Layer 3 of a small transformer language model trained on English Wikipedia (8 layers, counted from 0, width 128).
A neuron's activation on a vector x is SiLU(gate . x + bias) times (in . x + bias), where the dot is the dot product.

Input weights of the MLP neurons that the questions are about. A number n stands for n times 0.0043.
n11 gate (bias -0.122): 10 12 -30 41 -1 -17 -1 -41 9 -24 20 2 -22 -51 -19 -24 -12 24 -4 19 25 -27 29 8 5 -31 15 -12 -25 -10 12 11 -5 36 -7 10 11 15 -15 -11 11 -41 21 -19 11 16 -18 49 -19 68 4 8 -22 22 -10 26 -12 -1 -16 -1 -22 -4 5 -23 17 15 38 7 -49 -41 35 7 -56 8 18 -56 30 -39 12 9 -9 -12 29 35 -15 -47 4 3 15 -7 -52 13 7 16 19 13 -15 -13 21 -57 -23 -30 -9 15 21 -11 1 9 40 -28 15 0 -10 -35 -20 -38 -13 34 -34 10 -67 24 33 -41 11 12 12 12
n41 gate (bias 0.080): -24 -4 -10 62 -4 -21 -4 -4 1 9 5 -12 9 -11 -15 -24 51 7 34 -14 8 10 -12 14 5 7 -5 14 -11 -28 6 -20 -7 -54 2 6 -16 -19 16 41 -12 -23 -54 43 -17 32 -11 5 15 -52 -32 -1 24 -32 5 1 -4 -1 -26 32 9 -31 27 -5 -4 -33 -1 4 -53 -27 17 -14 -25 21 -13 -6 -1 6 4 35 26 -71 -8 -1 -5 27 -18 -1 -19 13 -41 4 33 -26 26 49 -32 4 9 18 -11 61 -16 -21 -11 1 4 39 -28 51 -32 -31 -5 -24 5 6 14 15 -41 -7 17 -34 59 43 -5 -2 4 3
n47 gate (bias -0.083): -20 33 -9 4 4 -29 24 40 22 -9 -1 -12 3 -24 23 16 -36 12 -39 10 8 9 -43 3 -6 -4 44 29 1 -14 20 6 -25 -3 -11 18 4 -15 -29 -21 -24 39 1 -5 18 11 -17 -10 22 -26 31 10 46 24 -17 -8 9 24 -42 -16 26 -30 -25 -9 -8 20 -71 8 14 9 30 -3 17 -26 -7 5 36 29 59 14 -55 23 -15 -10 -1 1 -16 -49 -6 12 15 15 -21 2 -29 -39 21 14 -30 -39 0 9 -11 -1 44 -45 -20 20 -23 12 -1 39 -2 -15 -15 -22 -31 -59 25 -54 -21 -19 12 2 9 -2 4 0
n63 gate (bias -0.171): 3 3 20 -1 -38 -46 -45 -16 4 3 18 -11 50 -25 -19 47 -31 25 -18 -17 -8 7 -17 5 4 -17 -32 -25 18 -27 16 11 -13 11 -29 -37 33 -4 -46 21 7 18 -11 -38 9 -4 56 23 1 24 15 1 32 -30 -42 18 -1 7 -21 14 34 -9 0 24 6 -14 14 10 -36 10 6 -34 -30 1 13 11 -2 18 5 25 -6 -21 5 -7 37 -6 25 65 29 -19 7 -8 -43 33 30 16 13 -18 25 17 -6 1 49 51 1 42 36 55 6 -24 -24 31 16 20 -23 -1 40 20 0 14 -28 23 17 -44 -2 1 -9 2
n107 gate (bias -0.136): -24 -49 40 15 -41 -15 36 -4 6 20 -1 -5 1 -30 -41 40 7 -18 15 -30 2 -9 -5 51 -16 -28 -11 31 3 -48 -25 -7 -17 1 -2 -6 -20 0 -21 -6 -5 8 -11 -23 53 -19 -30 -7 -42 19 -45 18 26 -16 2 13 -14 -14 55 -7 -10 -5 21 30 -9 -26 -30 19 3 -12 60 -14 4 -19 -7 21 -13 29 26 -19 -4 0 4 -6 61 26 -21 -30 -23 28 30 -4 -12 -6 24 22 50 -28 -1 8 -48 2 -23 -45 47 -5 -25 -6 11 8 -3 6 23 27 -30 -22 -9 6 -9 -32 -16 26 -16 4 -4 7 47 33
n132 gate (bias -0.038): 16 -23 32 -20 2 39 31 -73 30 -27 80 -14 -19 -3 14 2 -8 50 15 35 -3 6 -3 30 -36 -5 -8 -30 -33 12 -7 32 -53 -7 26 -26 9 -15 -47 -17 -9 -9 35 -9 45 -18 14 6 -48 16 2 13 33 46 4 -24 15 24 -7 11 15 33 -32 16 42 10 11 8 38 -3 -17 -9 -36 3 -14 -29 29 -9 10 -21 -2 -23 -8 -47 -13 25 -9 -12 -22 57 -3 1 0 -31 36 27 29 -12 12 33 5 62 17 -49 24 -4 11 -9 -36 -8 -27 2 23 6 -33 -7 -26 -26 9 11 -15 21 37 21 16 6 -23 3
n146 gate (bias -0.131): -10 29 6 -25 34 -12 9 3 49 19 40 35 -15 -8 -9 34 -33 -26 -5 20 -7 20 7 -21 -17 21 -15 5 -30 -7 18 38 66 -21 -16 19 -27 9 -17 -14 23 39 14 -8 18 8 -7 -11 26 -8 -22 -9 -12 -11 -22 -8 24 26 -5 -32 -4 -17 -2 -12 44 -7 15 -29 23 -3 8 -50 -4 1 4 -53 13 16 -3 15 -28 17 -32 2 -13 31 5 -5 -26 57 -16 2 7 -29 -56 33 12 30 -20 -28 54 -7 24 53 54 24 12 1 -22 -31 13 51 40 21 13 -22 31 -8 -13 -10 -4 -10 -12 3 21 26 4 40
n209 gate (bias 0.061): -21 33 -18 23 -10 -12 -16 -3 -26 -5 40 -17 14 11 -5 -19 44 9 62 15 -4 38 15 11 68 57 9 10 -5 -13 -19 -30 49 -1 -34 15 -6 23 -19 -41 39 -13 -35 -30 13 14 2 -8 -39 -44 -9 11 -4 0 38 24 -48 7 -20 -32 -52 41 -25 15 -8 43 -51 -42 -9 28 47 12 -10 -5 20 -22 42 -6 57 8 -18 -3 -26 -12 -10 -4 -38 -34 -14 -12 -30 2 -2 1 -12 3 12 -2 -45 -44 -32 -2 5 -1 13 8 -4 33 -17 21 -58 12 -12 -16 -17 -23 43 -2 34 13 -5 10 15 13 3 11 5 13
n232 gate (bias -0.145): -10 -1 3 37 35 2 -48 37 22 37 22 -13 17 -22 -41 23 22 -7 -24 -56 4 14 42 -27 31 -13 7 7 21 -33 5 39 -13 6 -29 -22 9 18 13 1 -1 44 28 -14 -49 -16 -10 5 15 18 -13 7 -38 24 15 -54 8 5 8 0 1 -6 -7 -3 6 25 17 13 -9 -6 35 -25 -7 2 -20 -11 -4 -1 -73 31 7 -2 -7 16 -10 -12 1 -1 -10 -13 -3 -23 1 25 39 -29 -24 -10 64 9 24 26 -19 13 29 9 -9 10 -25 1 -33 -16 -2 18 12 2 -52 5 -19 -4 -23 -15 -13 20 -39 -14 -1 95
n11 in (bias -0.079): -2 30 40 -51 1 -16 44 -10 14 5 5 28 3 -40 -25 38 21 10 -15 19 -7 -30 -19 2 -54 2 -20 -8 -26 18 10 2 -39 -49 -18 -3 57 25 14 -16 5 -24 17 23 -23 24 2 -48 12 6 -4 -12 -16 -6 2 -39 -2 39 -8 -7 -2 13 -6 5 -13 -38 7 9 23 -28 0 -34 -37 -2 29 28 4 9 -45 46 -69 20 -13 18 34 28 48 -10 29 8 41 64 -20 -23 -8 17 22 46 23 -9 18 44 13 -1 -9 15 42 -9 20 -2 10 24 -9 31 18 4 -8 -8 29 -6 -8 -4 -40 8 -1 10 -78 3
n41 in (bias -0.056): -33 -7 14 -11 -19 -33 -1 15 -10 -18 15 -6 -9 -19 21 27 11 -28 31 -9 -4 17 13 -7 25 3 3 13 -12 15 32 8 -22 -5 -30 -16 24 24 28 -18 -12 -7 -4 22 -5 -11 9 16 15 -39 -8 40 15 24 4 -46 14 -9 20 11 6 50 24 -25 -24 -39 9 -33 3 31 34 3 -27 -13 17 8 -20 -26 -9 5 -4 -1 -25 -27 -10 3 -8 13 -1 -34 -6 15 35 -8 10 -6 20 -55 8 -25 -34 40 4 31 1 -4 8 -39 42 7 -32 13 -27 4 -8 -21 -26 1 -20 23 4 29 6 -10 70 3 -13 -18
n47 in (bias 0.005): 10 36 27 -6 22 -35 -41 9 -5 13 37 -40 -5 -16 5 30 9 -66 9 -6 -36 25 -9 51 -13 27 -2 9 28 -52 33 12 22 5 6 46 49 22 -16 -9 -3 -6 -22 -49 11 9 22 5 -17 -5 18 35 -24 -16 -2 2 -18 69 -9 -1 -5 -37 -9 -55 13 -10 -28 30 -17 13 -9 8 20 -21 7 -15 26 32 -18 18 20 -8 9 25 -2 -16 9 9 7 -20 -19 -42 -10 -15 31 10 -40 -9 -7 8 56 -14 47 44 -29 -30 -4 -36 -16 18 -43 25 -10 0 9 -48 -3 -18 12 -28 23 25 25 11 -36 -18 -24 7
n63 in (bias -0.046): -39 -3 13 24 10 -13 53 -1 -9 0 18 -9 -13 19 16 -65 -27 46 18 0 -7 -9 -10 44 -28 -37 -7 12 1 -28 -3 -1 -26 43 8 33 -14 5 -18 4 0 -1 9 64 23 21 -18 0 35 -49 -10 11 26 1 17 11 16 -10 -4 -10 0 -34 13 1 9 -13 4 2 10 -15 34 -15 -6 -39 -47 2 -29 22 32 20 1 -9 21 17 36 32 4 -7 -3 -39 29 18 18 -23 32 3 -10 -13 7 25 -6 -29 -8 30 -35 -10 -21 -30 -26 35 14 3 -54 -66 -44 -1 -18 -4 15 -28 10 -14 1 -21 35 -19 -16 9
n107 in (bias -0.025): 3 -26 18 30 16 7 -4 12 24 -15 -41 -28 -8 -4 -54 5 -1 6 8 33 47 11 -27 6 3 13 12 -1 -18 -45 18 -5 -14 31 22 -4 -1 16 24 32 0 49 -15 -32 11 -5 -24 13 43 27 5 24 20 25 -15 -8 -1 -31 -21 2 4 -23 -8 -11 28 25 20 -14 -6 59 26 -7 16 -18 4 33 19 24 6 -24 -49 5 -14 24 -16 -18 -20 34 11 -18 1 -16 -33 21 2 -11 -14 -57 23 -33 5 19 -58 -21 -4 -32 35 30 -16 -16 -35 -1 44 6 -10 1 5 -10 9 -29 15 -13 -37 1 -14 -3 36 32
n132 in (bias -0.079): 20 9 -21 -4 -1 -26 31 -8 49 -41 10 -3 11 3 -26 -3 15 18 24 -8 4 -5 -9 -22 6 0 18 4 22 -16 -26 -21 -42 -10 0 28 -48 -56 13 -27 26 -7 7 14 31 28 -69 3 -24 11 6 6 -7 12 25 20 36 42 -40 13 31 -16 -16 6 49 20 32 -1 13 16 -13 -35 -13 2 27 18 -8 -50 5 0 -2 -4 18 -12 11 11 -5 -32 44 18 29 21 -32 5 29 -28 39 -8 -23 -38 69 25 -42 -19 2 19 12 8 -28 -68 -14 4 1 -10 -8 -12 3 -4 11 6 -15 21 4 30 -8 7 -5 36
n146 in (bias 0.025): -36 6 -10 -17 -40 53 35 -11 -37 -14 10 -21 11 21 -26 -11 -24 -40 11 3 -2 -40 27 -11 -27 -21 -28 10 0 5 10 -5 -36 -7 -31 19 22 32 -23 -1 -12 24 16 31 -1 -27 -14 -9 -9 -17 3 -6 -27 -1 -16 45 -5 -12 17 31 15 49 -5 -3 9 -11 -9 25 -12 -10 -33 22 41 10 29 15 6 -15 37 6 -4 -34 34 -9 51 -40 3 -11 8 -11 -23 5 49 27 14 -41 -27 17 20 -10 -5 8 -38 6 2 25 -20 -4 3 6 -1 39 -20 -45 -14 23 -3 14 -4 -22 3 16 9 6 -4 -7 -47 -50
n209 in (bias -0.052): -16 -18 -33 45 -14 -31 -8 -1 -27 -26 -37 4 34 -41 4 0 16 -10 -7 -1 -3 -29 16 -9 23 0 -9 -3 -37 -30 0 -7 -44 43 15 49 -25 -19 -1 -44 -17 44 42 -6 -6 6 -29 21 14 19 -11 -11 -55 42 22 -1 -5 4 16 -4 -14 -17 -14 15 17 6 26 17 -2 -10 -11 37 -23 -19 6 15 -50 -29 20 -18 18 -18 3 12 15 -23 -1 -7 -1 21 -23 6 -38 -26 17 7 -21 -6 -16 -27 14 -8 -16 14 5 42 -24 13 -30 -5 -12 -26 11 -20 -4 3 11 57 -12 -19 -30 50 -3 29 3 15 -4 6
n232 in (bias -0.062): -53 0 -42 45 25 15 -46 24 -20 15 -12 7 -31 21 -43 18 2 -13 -54 41 46 -9 45 23 -68 -6 -26 46 -2 -11 -27 -49 10 26 33 42 -40 25 -12 -10 -4 -18 8 21 13 -4 65 20 46 -15 -14 66 -2 15 7 7 60 -21 27 -14 -23 6 15 -5 43 6 -11 -4 -6 -2 9 56 34 18 -31 50 -12 32 -4 31 7 -18 -6 20 13 -20 11 -1 -16 -11 24 4 25 12 -13 -14 7 -4 -15 17 -29 -10 36 36 -23 -14 -6 26 17 40 -36 -41 -10 -2 -8 -5 -11 9 13 4 -30 24 27 11 -59 47 29 33

Each question shows a token from some text and the vector x that enters the MLP there. A number n stands for n times 0.04.

" by": 8 -24 -8 3 18 41 -9 6 18 13 11 -6 -21 12 -11 4 18 16 -12 3 6 -15 7 6 -2 -6 17 -22 -14 -3 33 5 13 -38 -28 19 24 3 10 -3 -11 -5 -11 -6 19 -9 18 15 -8 29 2 -10 2 19 10 17 -15 -14 4 -3 18 22 24 19 -17 8 22 -1 6 -21 -12 19 0 26 -22 -16 -14 -8 -21 9 -3 -15 -17 8 -11 -8 -7 -8 0 10 -24 -17 -17 27 -8 0 17 19 19 -25 33 -2 -33 -19 21 8 -3 -19 -9 -1 -23 -21 -1 5 24 22 28 1 -12 -5 -2 7 -39 -32 -35 -12 11 -35
Which neuron fires most, and how strongly? n63, at about 0.63

"M": -15 2 -17 18 23 29 36 18 -2 -4 -1 -3 10 5 -6 -20 9 6 -27 11 -12 -27 -26 9 5 -62 -2 -8 37 -21 -17 -18 0 -2 0 4 20 19 30 7 -9 21 24 -27 0 -20 3 -7 7 2 -13 18 25 19 33 30 -52 52 6 -4 -21 7 34 -4 -21 -3 0 -7 -15 2 -8 -22 5 -19 -20 24 21 3 -25 -11 -9 -3 -13 -6 3 -15 29 15 2 -12 2 14 2 -9 -7 19 -5 -7 -3 16 13 -3 -9 22 5 15 9 -25 3 -7 18 -5 -4 -5 2 29 -17 -15 8 5 -16 -10 14 -16 25 -27 -1 -34
The two highest activations, in order: n132, n209

"iff": -13 20 -4 9 34 45 -16 24 12 -19 -4 34 -17 -9 -23 33 30 -23 2 3 7 -12 -1 6 -5 -15 -13 -16 4 8 7 -16 8 39 -31 1 23 4 -8 -47 3 -12 1 -18 7 -5 8 28 19 25 -27 1 -6 6 14 20 -12 31 -2 -21 -33 30 41 -23 17 -4 35 34 -14 -49 -5 -2 3 -19 -19 -19 18 -17 -3 11 5 -12 12 -4 3 19 17 -29 4 7 10 -15 3 15 7 9 -14 18 -1 -7 18 -7 -12 -27 -18 13 -14 -7 9 -31 3 -11 -8 11 5 1 -4 14 11 -16 19 -13 -15 -9 -6 -21 -9 -21
Which neuron fires most, and how strongly? n11, at about 1.4

" were": -11 -8 5 -7 6 -20 6 -17 -4 -7 20 -17 14 -2 -4 -5 1 -2 16 -2 -11 -7 -12 13 -8 9 19 -29 -14 14 -34 3 -1 -19 -16 -26 7 -4 -19 -33 0 -8 19 11 20 11 8 34 0 -34 -12 4 12 34 -14 39 28 26 8 -31 -22 4 9 -8 -20 27 4 -17 0 -31 -4 -1 23 -1 -39 3 -18 39 -15 25 -2 25 10 7 -2 -6 -3 -10 19 -6 -32 11 -5 -2 17 16 14 9 -5 -13 -8 -26 -3 -12 40 -2 4 -10 -3 -21 -2 -17 26 -14 17 -23 18 -5 -34 9 -20 1 -23 -3 -12 -6 -20 -37
Which neuron fires most, and how strongly? n11, at about 0.16

" total": -7 -16 13 9 -19 -30 22 -47 10 -1 -5 -2 -2 -21 38 -21 8 -3 -5 -7 -21 9 3 8 10 -35 -7 -9 15 1 0 -2 15 8 2 -1 -2 6 -3 8 -14 10 18 -24 -9 9 -24 17 13 -5 -3 15 -7 -17 -1 -19 16 24 1 12 -1 7 -20 22 -12 16 11 -25 -4 -36 -34 4 7 8 -25 -5 6 0 -40 25 -7 -6 15 -42 14 10 1 8 -7 27 22 -5 -12 -14 2 -7 -7 21 -10 -28 37 -29 -11 5 24 5 23 -5 -22 -21 -1 -3 24 -17 20 -24 39 -8 -36 -17 -24 -31 -18 -7 1 21 -54 -12
The two highest activations, in order: n132, n107

"\n": -4 -14 5 -13 4 14 7 -6 -2 10 14 4 -1 24 8 3 -3 16 4 12 -26 -12 -7 -2 -21 16 -7 -14 14 -10 -4 -18 -6 -27 -8 3 14 -39 35 -1 3 -8 22 -15 -14 0 -8 35 5 14 2 41 20 4 -1 2 -2 -1 -3 -11 -50 6 -34 1 -2 2 -32 -5 13 12 -8 5 19 -2 -12 60 -31 13 -20 -2 8 -13 -15 5 11 24 0 -22 9 -2 16 8 -16 -21 -36 -11 5 -3 -4 23 2 -6 -4 -24 17 15 0 -13 12 10 -15 -28 17 20 37 6 13 31 26 -4 7 -1 6 -40 -1 -12 22 -25
The neuron with the highest activation: n146

",": 2 5 25 -15 8 7 31 -12 12 -2 2 30 0 22 10 -8 35 4 -10 -2 -17 10 -5 -4 -14 -24 33 6 -5 0 10 -7 2 -9 -27 -8 6 2 4 -9 6 3 3 -18 24 -6 -3 1 6 -10 -4 -11 2 2 2 8 -34 -28 8 -5 19 1 16 -32 -6 -11 -10 -1 7 4 20 11 31 19 -14 -8 9 -10 -11 5 -15 -20 4 7 -2 12 11 12 -1 -19 -5 -2 1 -25 -23 13 -3 28 19 0 -2 -29 -6 -12 16 25 -2 -20 -6 -30 16 11 2 -9 1 8 8 3 4 -11 -19 -10 -9 4 -65 -1 5 -47
The neuron with the highest activation: n232

" 2001": -13 -29 15 15 3 27 31 -42 31 23 -18 -1 -9 -5 1 -18 10 20 -25 2 -16 -20 5 -11 10 -34 -16 12 10 -3 -13 5 16 -13 -18 -8 7 22 14 -48 13 -2 7 -31 2 11 19 9 -23 -24 15 -21 -3 26 -19 26 -16 11 -8 -46 7 9 28 13 -27 2 35 28 4 -27 7 -2 17 -9 -11 25 -8 12 -18 5 -19 -24 2 -12 -12 -11 10 -16 -1 -2 20 -14 23 2 -19 0 -1 11 -6 -18 14 -5 13 -12 -19 8 -30 -33 -3 -18 -5 -16 -15 -13 27 13 17 1 0 -26 1 22 -30 -14 -10 -2 9 0
The neuron with the highest activation: n41

"18": -33 -21 -2 -1 -12 18 8 -19 13 20 -2 -4 1 25 11 28 25 -7 -6 8 -7 -5 -17 -14 11 -27 -1 -26 16 10 26 -18 24 13 -6 -25 -4 24 -3 -54 10 -35 0 0 5 3 -18 1 13 3 15 36 4 8 -28 28 8 24 -4 -15 0 33 46 20 5 3 5 25 -8 -22 17 9 35 -25 -14 27 4 -6 -33 3 -14 -15 25 19 18 6 13 -9 -18 -21 2 -21 -4 -5 -31 15 1 28 -28 12 17 -10 7 -11 -5 4 -21 2 18 -25 10 -7 -5 -3 32 4 3 12 5 -5 6 -1 -14 25 -14 -4 -14 -12
The neuron with the highest activation: n41

"ert": -27 5 31 -20 11 2 -2 6 -5 -24 39 15 2 -13 52 -18 20 -3 -4 6 6 2 -24 -9 -25 -3 10 -21 4 11 -7 37 10 18 17 -1 37 26 7 16 -10 56 -4 5 -5 -5 -17 12 -10 3 -6 15 -20 -6 -12 8 -12 20 0 -6 -22 16 31 44 -15 28 5 -6 2 17 -4 14 -8 14 -4 4 -2 -29 6 26 -13 9 -23 4 -8 -3 29 15 32 -37 7 -12 8 9 3 -5 12 22 5 -29 6 18 -19 -41 -3 -13 13 -11 -3 -12 22 -17 -4 20 13 -32 -13 15 -6 -27 3 -32 -33 0 35 -3 -2 -9
The neuron with the highest activation: n209

" established": 26 -16 5 -23 0 0 -6 -9 1 2 2 2 2 -2 4 -3 20 -4 -6 -3 -10 -8 0 7 0 -7 -7 -12 -5 -14 37 26 1 26 7 -22 17 3 1 -12 16 -11 18 -23 35 7 -8 60 23 -2 -23 31 -1 14 21 -15 -13 28 0 -29 -23 -2 -12 9 -30 1 3 16 -2 -28 -13 -16 28 2 12 30 20 -7 -39 0 -2 19 26 8 -8 -25 5 23 8 8 -13 -15 -13 -6 -19 -6 9 -3 3 -20 32 5 -3 -42 2 29 -10 -18 4 5 -5 2 4 -19 18 18 22 13 4 7 0 -7 -32 1 -17 -9 -32 -38
The neuron with the highest activation: n11

"i,": -10 -12 29 -26 19 4 37 -5 2 7 -20 25 3 38 12 16 36 -10 -2 8 -17 21 -11 5 -4 -8 22 8 -21 -17 0 1 2 -1 -37 -19 6 4 -3 0 -12 -15 -8 -20 37 6 -2 2 -1 -13 -15 -10 6 3 4 8 -32 -37 12 -10 9 7 16 -27 -14 -7 -5 -2 7 3 26 1 -2 15 -25 -6 16 2 -10 27 -12 -21 9 8 -6 6 5 12 5 5 16 -6 4 -12 -30 7 8 30 17 0 -3 -32 -9 14 7 15 -8 -22 -10 -21 28 -5 3 -18 -7 16 14 3 0 -12 -11 -4 -13 2 -52 -4 -11 -39
Which neuron fires most, and how strongly? n132, at about 0.37

" tour": -6 -29 -26 -16 10 37 -4 -15 8 -26 -34 30 -9 -1 22 -1 42 10 -25 -8 -1 -13 3 9 -4 -18 8 2 2 -11 -7 27 17 4 0 6 -1 4 -42 -9 4 15 21 29 16 -27 10 49 -9 19 -28 41 21 -11 31 5 -11 -30 -4 -24 -14 -1 12 20 2 -6 25 8 1 -21 -36 -7 -1 -14 -9 36 -7 -14 -16 25 -25 1 22 1 -6 9 -15 -4 5 7 -1 16 15 -12 -7 -27 -19 31 22 -2 30 -5 -6 -20 -21 16 -1 -48 -12 -3 9 -21 -12 0 24 -3 14 -4 -2 8 -14 -5 -50 -18 13 -16 -4 -11
Which three neurons fire most, strongest first? n47, n41, n107

" 6": -5 -21 -30 17 4 18 6 -12 15 25 24 -13 21 -10 30 -24 2 -25 17 11 -31 14 -21 -10 -10 -35 -23 11 21 3 -9 -6 18 -37 -1 -34 -30 -10 3 17 15 19 -22 9 43 -12 -16 -18 -15 41 3 -14 -8 14 8 26 -11 8 19 -32 -23 -12 26 -12 -20 35 30 3 -7 -12 -16 7 -13 3 -17 18 -5 17 -18 -9 8 -14 -1 -8 -7 -2 12 2 -25 -9 8 29 0 28 -8 -4 -19 10 -15 4 -4 -10 25 7 7 -31 -6 -15 -3 -16 20 -16 20 -29 5 -2 14 7 -11 12 -4 1 17 -13 6 39 2 -13
The neuron with the highest activation: n47

" 90": -35 -29 -19 23 -11 -14 22 -20 0 27 -22 -6 19 0 11 0 33 5 -21 5 -3 -14 -30 -12 -18 -23 -5 -24 3 8 17 3 29 12 29 16 -11 -6 -32 -16 2 7 -23 2 3 -27 -17 -8 -3 28 -4 -8 -4 11 1 0 -5 33 6 -35 -3 7 18 17 -18 -17 -2 2 -9 -16 16 -1 13 -25 -14 46 7 -8 -20 -20 -28 -13 4 -34 30 -2 9 22 -19 7 21 -12 4 13 -3 6 -11 32 1 36 25 -21 24 26 -5 -26 -17 -19 11 -33 -9 -6 9 -19 32 -5 21 9 14 -13 -2 0 4 10 -6 29 -15 -23
The neuron with the highest activation: n41

"|": 3 7 16 2 12 13 4 -24 -2 1 2 -5 41 -7 13 -1 16 -28 10 3 -7 -10 21 10 3 -39 -9 3 33 -13 -12 -6 29 -31 -3 -25 -18 -26 -5 -1 2 -25 12 11 15 22 -20 12 -40 -6 13 -1 23 20 26 9 5 -6 -5 12 -37 -19 4 -4 -15 18 0 -3 -2 -14 15 38 7 20 -1 -3 -8 10 -32 12 7 14 15 -15 5 12 8 -12 -15 -21 -27 3 -8 -7 -15 -2 -2 19 19 -29 13 -2 13 14 -22 6 17 -8 2 -14 -4 -29 42 -11 -2 22 1 7 -2 -16 -12 11 16 -36 -5 -12 14 -35
The neuron with the highest activation: n107

" network": -6 -20 -7 7 3 27 0 -34 -8 -17 -26 19 -6 5 1 -4 13 2 -16 -11 -11 -4 -18 9 -16 -15 -9 -30 14 -9 -7 -10 6 35 11 -12 4 10 -28 -17 26 17 5 -15 -9 -21 2 48 5 -2 -41 9 43 -14 0 1 -15 39 9 15 -9 -12 -5 -1 11 10 10 7 -18 -26 -26 -21 0 5 -17 14 -1 -6 -17 20 -17 -2 -5 12 9 21 12 36 4 34 9 5 -5 8 -6 -23 10 8 4 7 16 -3 6 -7 0 15 6 -19 -39 4 15 5 -14 -36 34 15 26 -20 -13 -1 -10 4 -27 6 3 -20 -7 -36
The two highest activations, in order: n63, n41

" implement": -1 -4 6 -6 1 3 -24 -29 15 -18 -6 31 -22 -16 -17 1 5 8 -12 1 -29 -22 -8 4 -3 -5 10 -5 2 -1 16 40 5 11 18 13 8 -20 1 9 -8 -3 24 -34 7 3 -17 52 16 -11 -23 -3 10 -3 31 -7 -5 -4 -3 -21 -13 -6 17 10 10 -12 15 -4 -10 -12 3 -8 -10 28 -27 13 -5 -8 -43 -6 6 -1 1 8 -1 11 -8 41 -20 -23 36 -1 -10 -20 -7 -18 -8 -19 -12 -9 9 -13 -1 -11 -18 4 -25 -18 -15 5 -6 -6 -11 -27 27 0 33 -18 17 -9 -16 5 -38 -15 -1 -17 -24 -39
The neuron with the highest activation: n146

" Eastern": -24 3 15 -5 20 45 11 -3 -7 -4 3 13 18 -3 12 12 40 -9 -38 1 -23 -23 -16 -8 0 -11 -44 -15 -6 8 25 11 20 10 -16 -11 -23 0 -9 27 26 -12 -17 6 -2 4 11 41 11 -2 -18 18 5 -4 -2 11 1 21 4 -9 -22 0 -2 -35 8 7 -5 -10 -5 -13 -9 -4 16 2 -36 -2 39 -1 -25 38 -14 -15 -3 -58 24 -1 22 -14 5 -19 21 -17 19 -13 5 24 -16 7 7 -17 5 -39 6 -12 3 4 -22 -14 -8 -6 -9 26 2 7 12 7 21 -3 5 35 -6 20 -17 -16 -1 5 -17 -29
The two highest activations, in order: n146, n107

"ium": -18 4 -6 4 31 47 5 -12 -5 4 -6 11 -2 20 -5 9 31 -13 -26 12 -34 -16 0 -23 7 -19 -20 -20 -3 7 15 6 5 23 -37 -14 -6 11 -39 -12 -16 9 -4 33 -21 -14 -34 34 -17 -13 -30 -5 -18 -14 -8 14 11 22 -1 -1 -26 3 28 -1 14 -15 8 24 -7 -43 3 -4 0 12 -17 3 -3 12 -3 -26 -20 -10 -12 13 -11 8 8 -27 4 21 14 -11 -5 14 -7 -11 8 23 2 -2 22 -16 2 -28 -28 8 -49 -3 5 -30 45 -26 4 -27 9 -16 -3 15 12 -2 8 -9 13 0 -15 -9 -23 -27
The neuron with the highest activation: n107

" 16": -27 -14 -34 25 -18 32 -7 -44 1 30 19 -1 8 18 17 -33 3 -16 4 -5 -8 -4 -10 -24 -11 -15 22 11 -3 19 12 -7 24 -12 -10 -5 6 7 -13 -30 3 -9 12 1 23 -24 8 -21 4 22 11 14 9 41 28 1 -25 12 1 -35 -8 11 23 8 3 -16 31 23 -7 12 -21 4 26 -18 -16 38 -2 -3 -7 5 12 -20 10 -16 6 6 23 -12 -30 -24 -5 3 19 19 -19 -11 0 24 -1 14 29 -22 17 -24 -12 -9 2 -31 19 -41 12 -24 18 -8 10 38 19 12 -12 26 -4 11 -21 -5 3 11 -21 -9
Which neuron fires most, and how strongly? n107, at about 0.48

" Wales": -9 1 -13 0 26 50 32 -30 13 -14 -13 15 -26 18 1 8 47 -5 -31 -1 -21 -27 4 -13 -4 6 -4 -3 6 8 -16 7 25 8 -30 -31 7 13 2 -3 2 -27 -2 -11 24 -8 19 3 -3 0 -2 -5 25 -1 4 7 3 17 -10 -35 -8 -5 34 17 -36 0 28 8 -12 -3 -21 -6 2 -10 -13 -2 10 0 -20 8 2 -34 14 -14 10 19 -8 -14 4 12 -10 -2 31 10 6 24 4 12 9 -19 18 -14 -16 -21 -20 24 -22 -37 13 -29 -2 0 5 0 11 11 -7 -4 -12 12 7 -15 -46 -12 -33 -15 -17 -17
The two highest activations, in order: n209, n107

" 1999": -6 -40 15 -4 6 44 25 -37 24 10 -7 -4 -3 23 -15 -8 1 5 -21 10 -5 1 -10 -1 9 -61 -13 -28 27 2 0 8 7 -14 0 -8 7 15 8 -20 13 -9 8 -21 8 10 5 -2 10 -6 11 -21 22 14 -13 13 -22 25 1 -49 -3 7 54 38 -27 11 24 36 -3 -24 6 -9 10 1 11 22 16 25 -10 -24 -36 -9 -1 8 -8 20 9 -9 -6 -12 -3 -17 27 29 -14 12 3 13 -2 -8 -9 6 -6 -2 -20 9 -46 -7 -3 -18 -5 -11 18 -4 12 9 22 1 31 -14 -4 34 -11 -1 -5 18 7 2
The neuron with the highest activation: n41

" V": -17 -5 -4 16 7 -32 12 4 -13 2 -13 13 17 6 36 6 8 11 -30 -6 -36 37 -20 4 -9 -38 -19 2 4 8 -15 -9 0 -18 -8 -4 9 12 -18 -20 -23 -7 -40 14 16 -42 -10 16 15 -4 -40 -2 -1 -8 7 5 -22 29 -13 -11 -21 -1 -1 14 -1 10 23 21 1 -30 -6 4 19 -7 -4 8 -6 -30 -22 -10 -17 -18 2 -16 -5 -20 16 26 16 -20 -3 14 -5 -8 -26 2 7 -5 -4 11 52 -6 -23 22 14 9 -32 0 -15 -16 35 1 -3 22 14 12 -14 -6 31 15 -2 7 12 -27 16 -38 -15 -14
Which neuron fires most, and how strongly? n107, at about 0.43

" P": -7 4 -9 14 -20 -5 42 4 -3 -3 -25 -1 -13 14 32 2 25 0 -15 6 -20 21 -15 23 3 -29 20 -11 11 -22 3 -28 -1 -7 -29 16 15 18 -17 6 1 -20 -26 -1 -14 -37 -13 5 31 -15 -17 -12 0 3 16 -14 -37 28 12 -7 -32 0 -8 14 -6 5 0 11 9 -27 -41 11 5 26 -17 -1 -10 4 -13 -13 -15 -29 15 15 -6 -23 34 -10 19 -19 -7 -2 7 0 -41 13 6 6 -1 7 20 -21 5 9 -10 -10 -50 1 9 -42 23 -2 -2 2 -18 14 -19 9 37 4 -17 1 -13 -16 30 -15 -2 -9
Which neuron fires most, and how strongly? n107, at about 0.35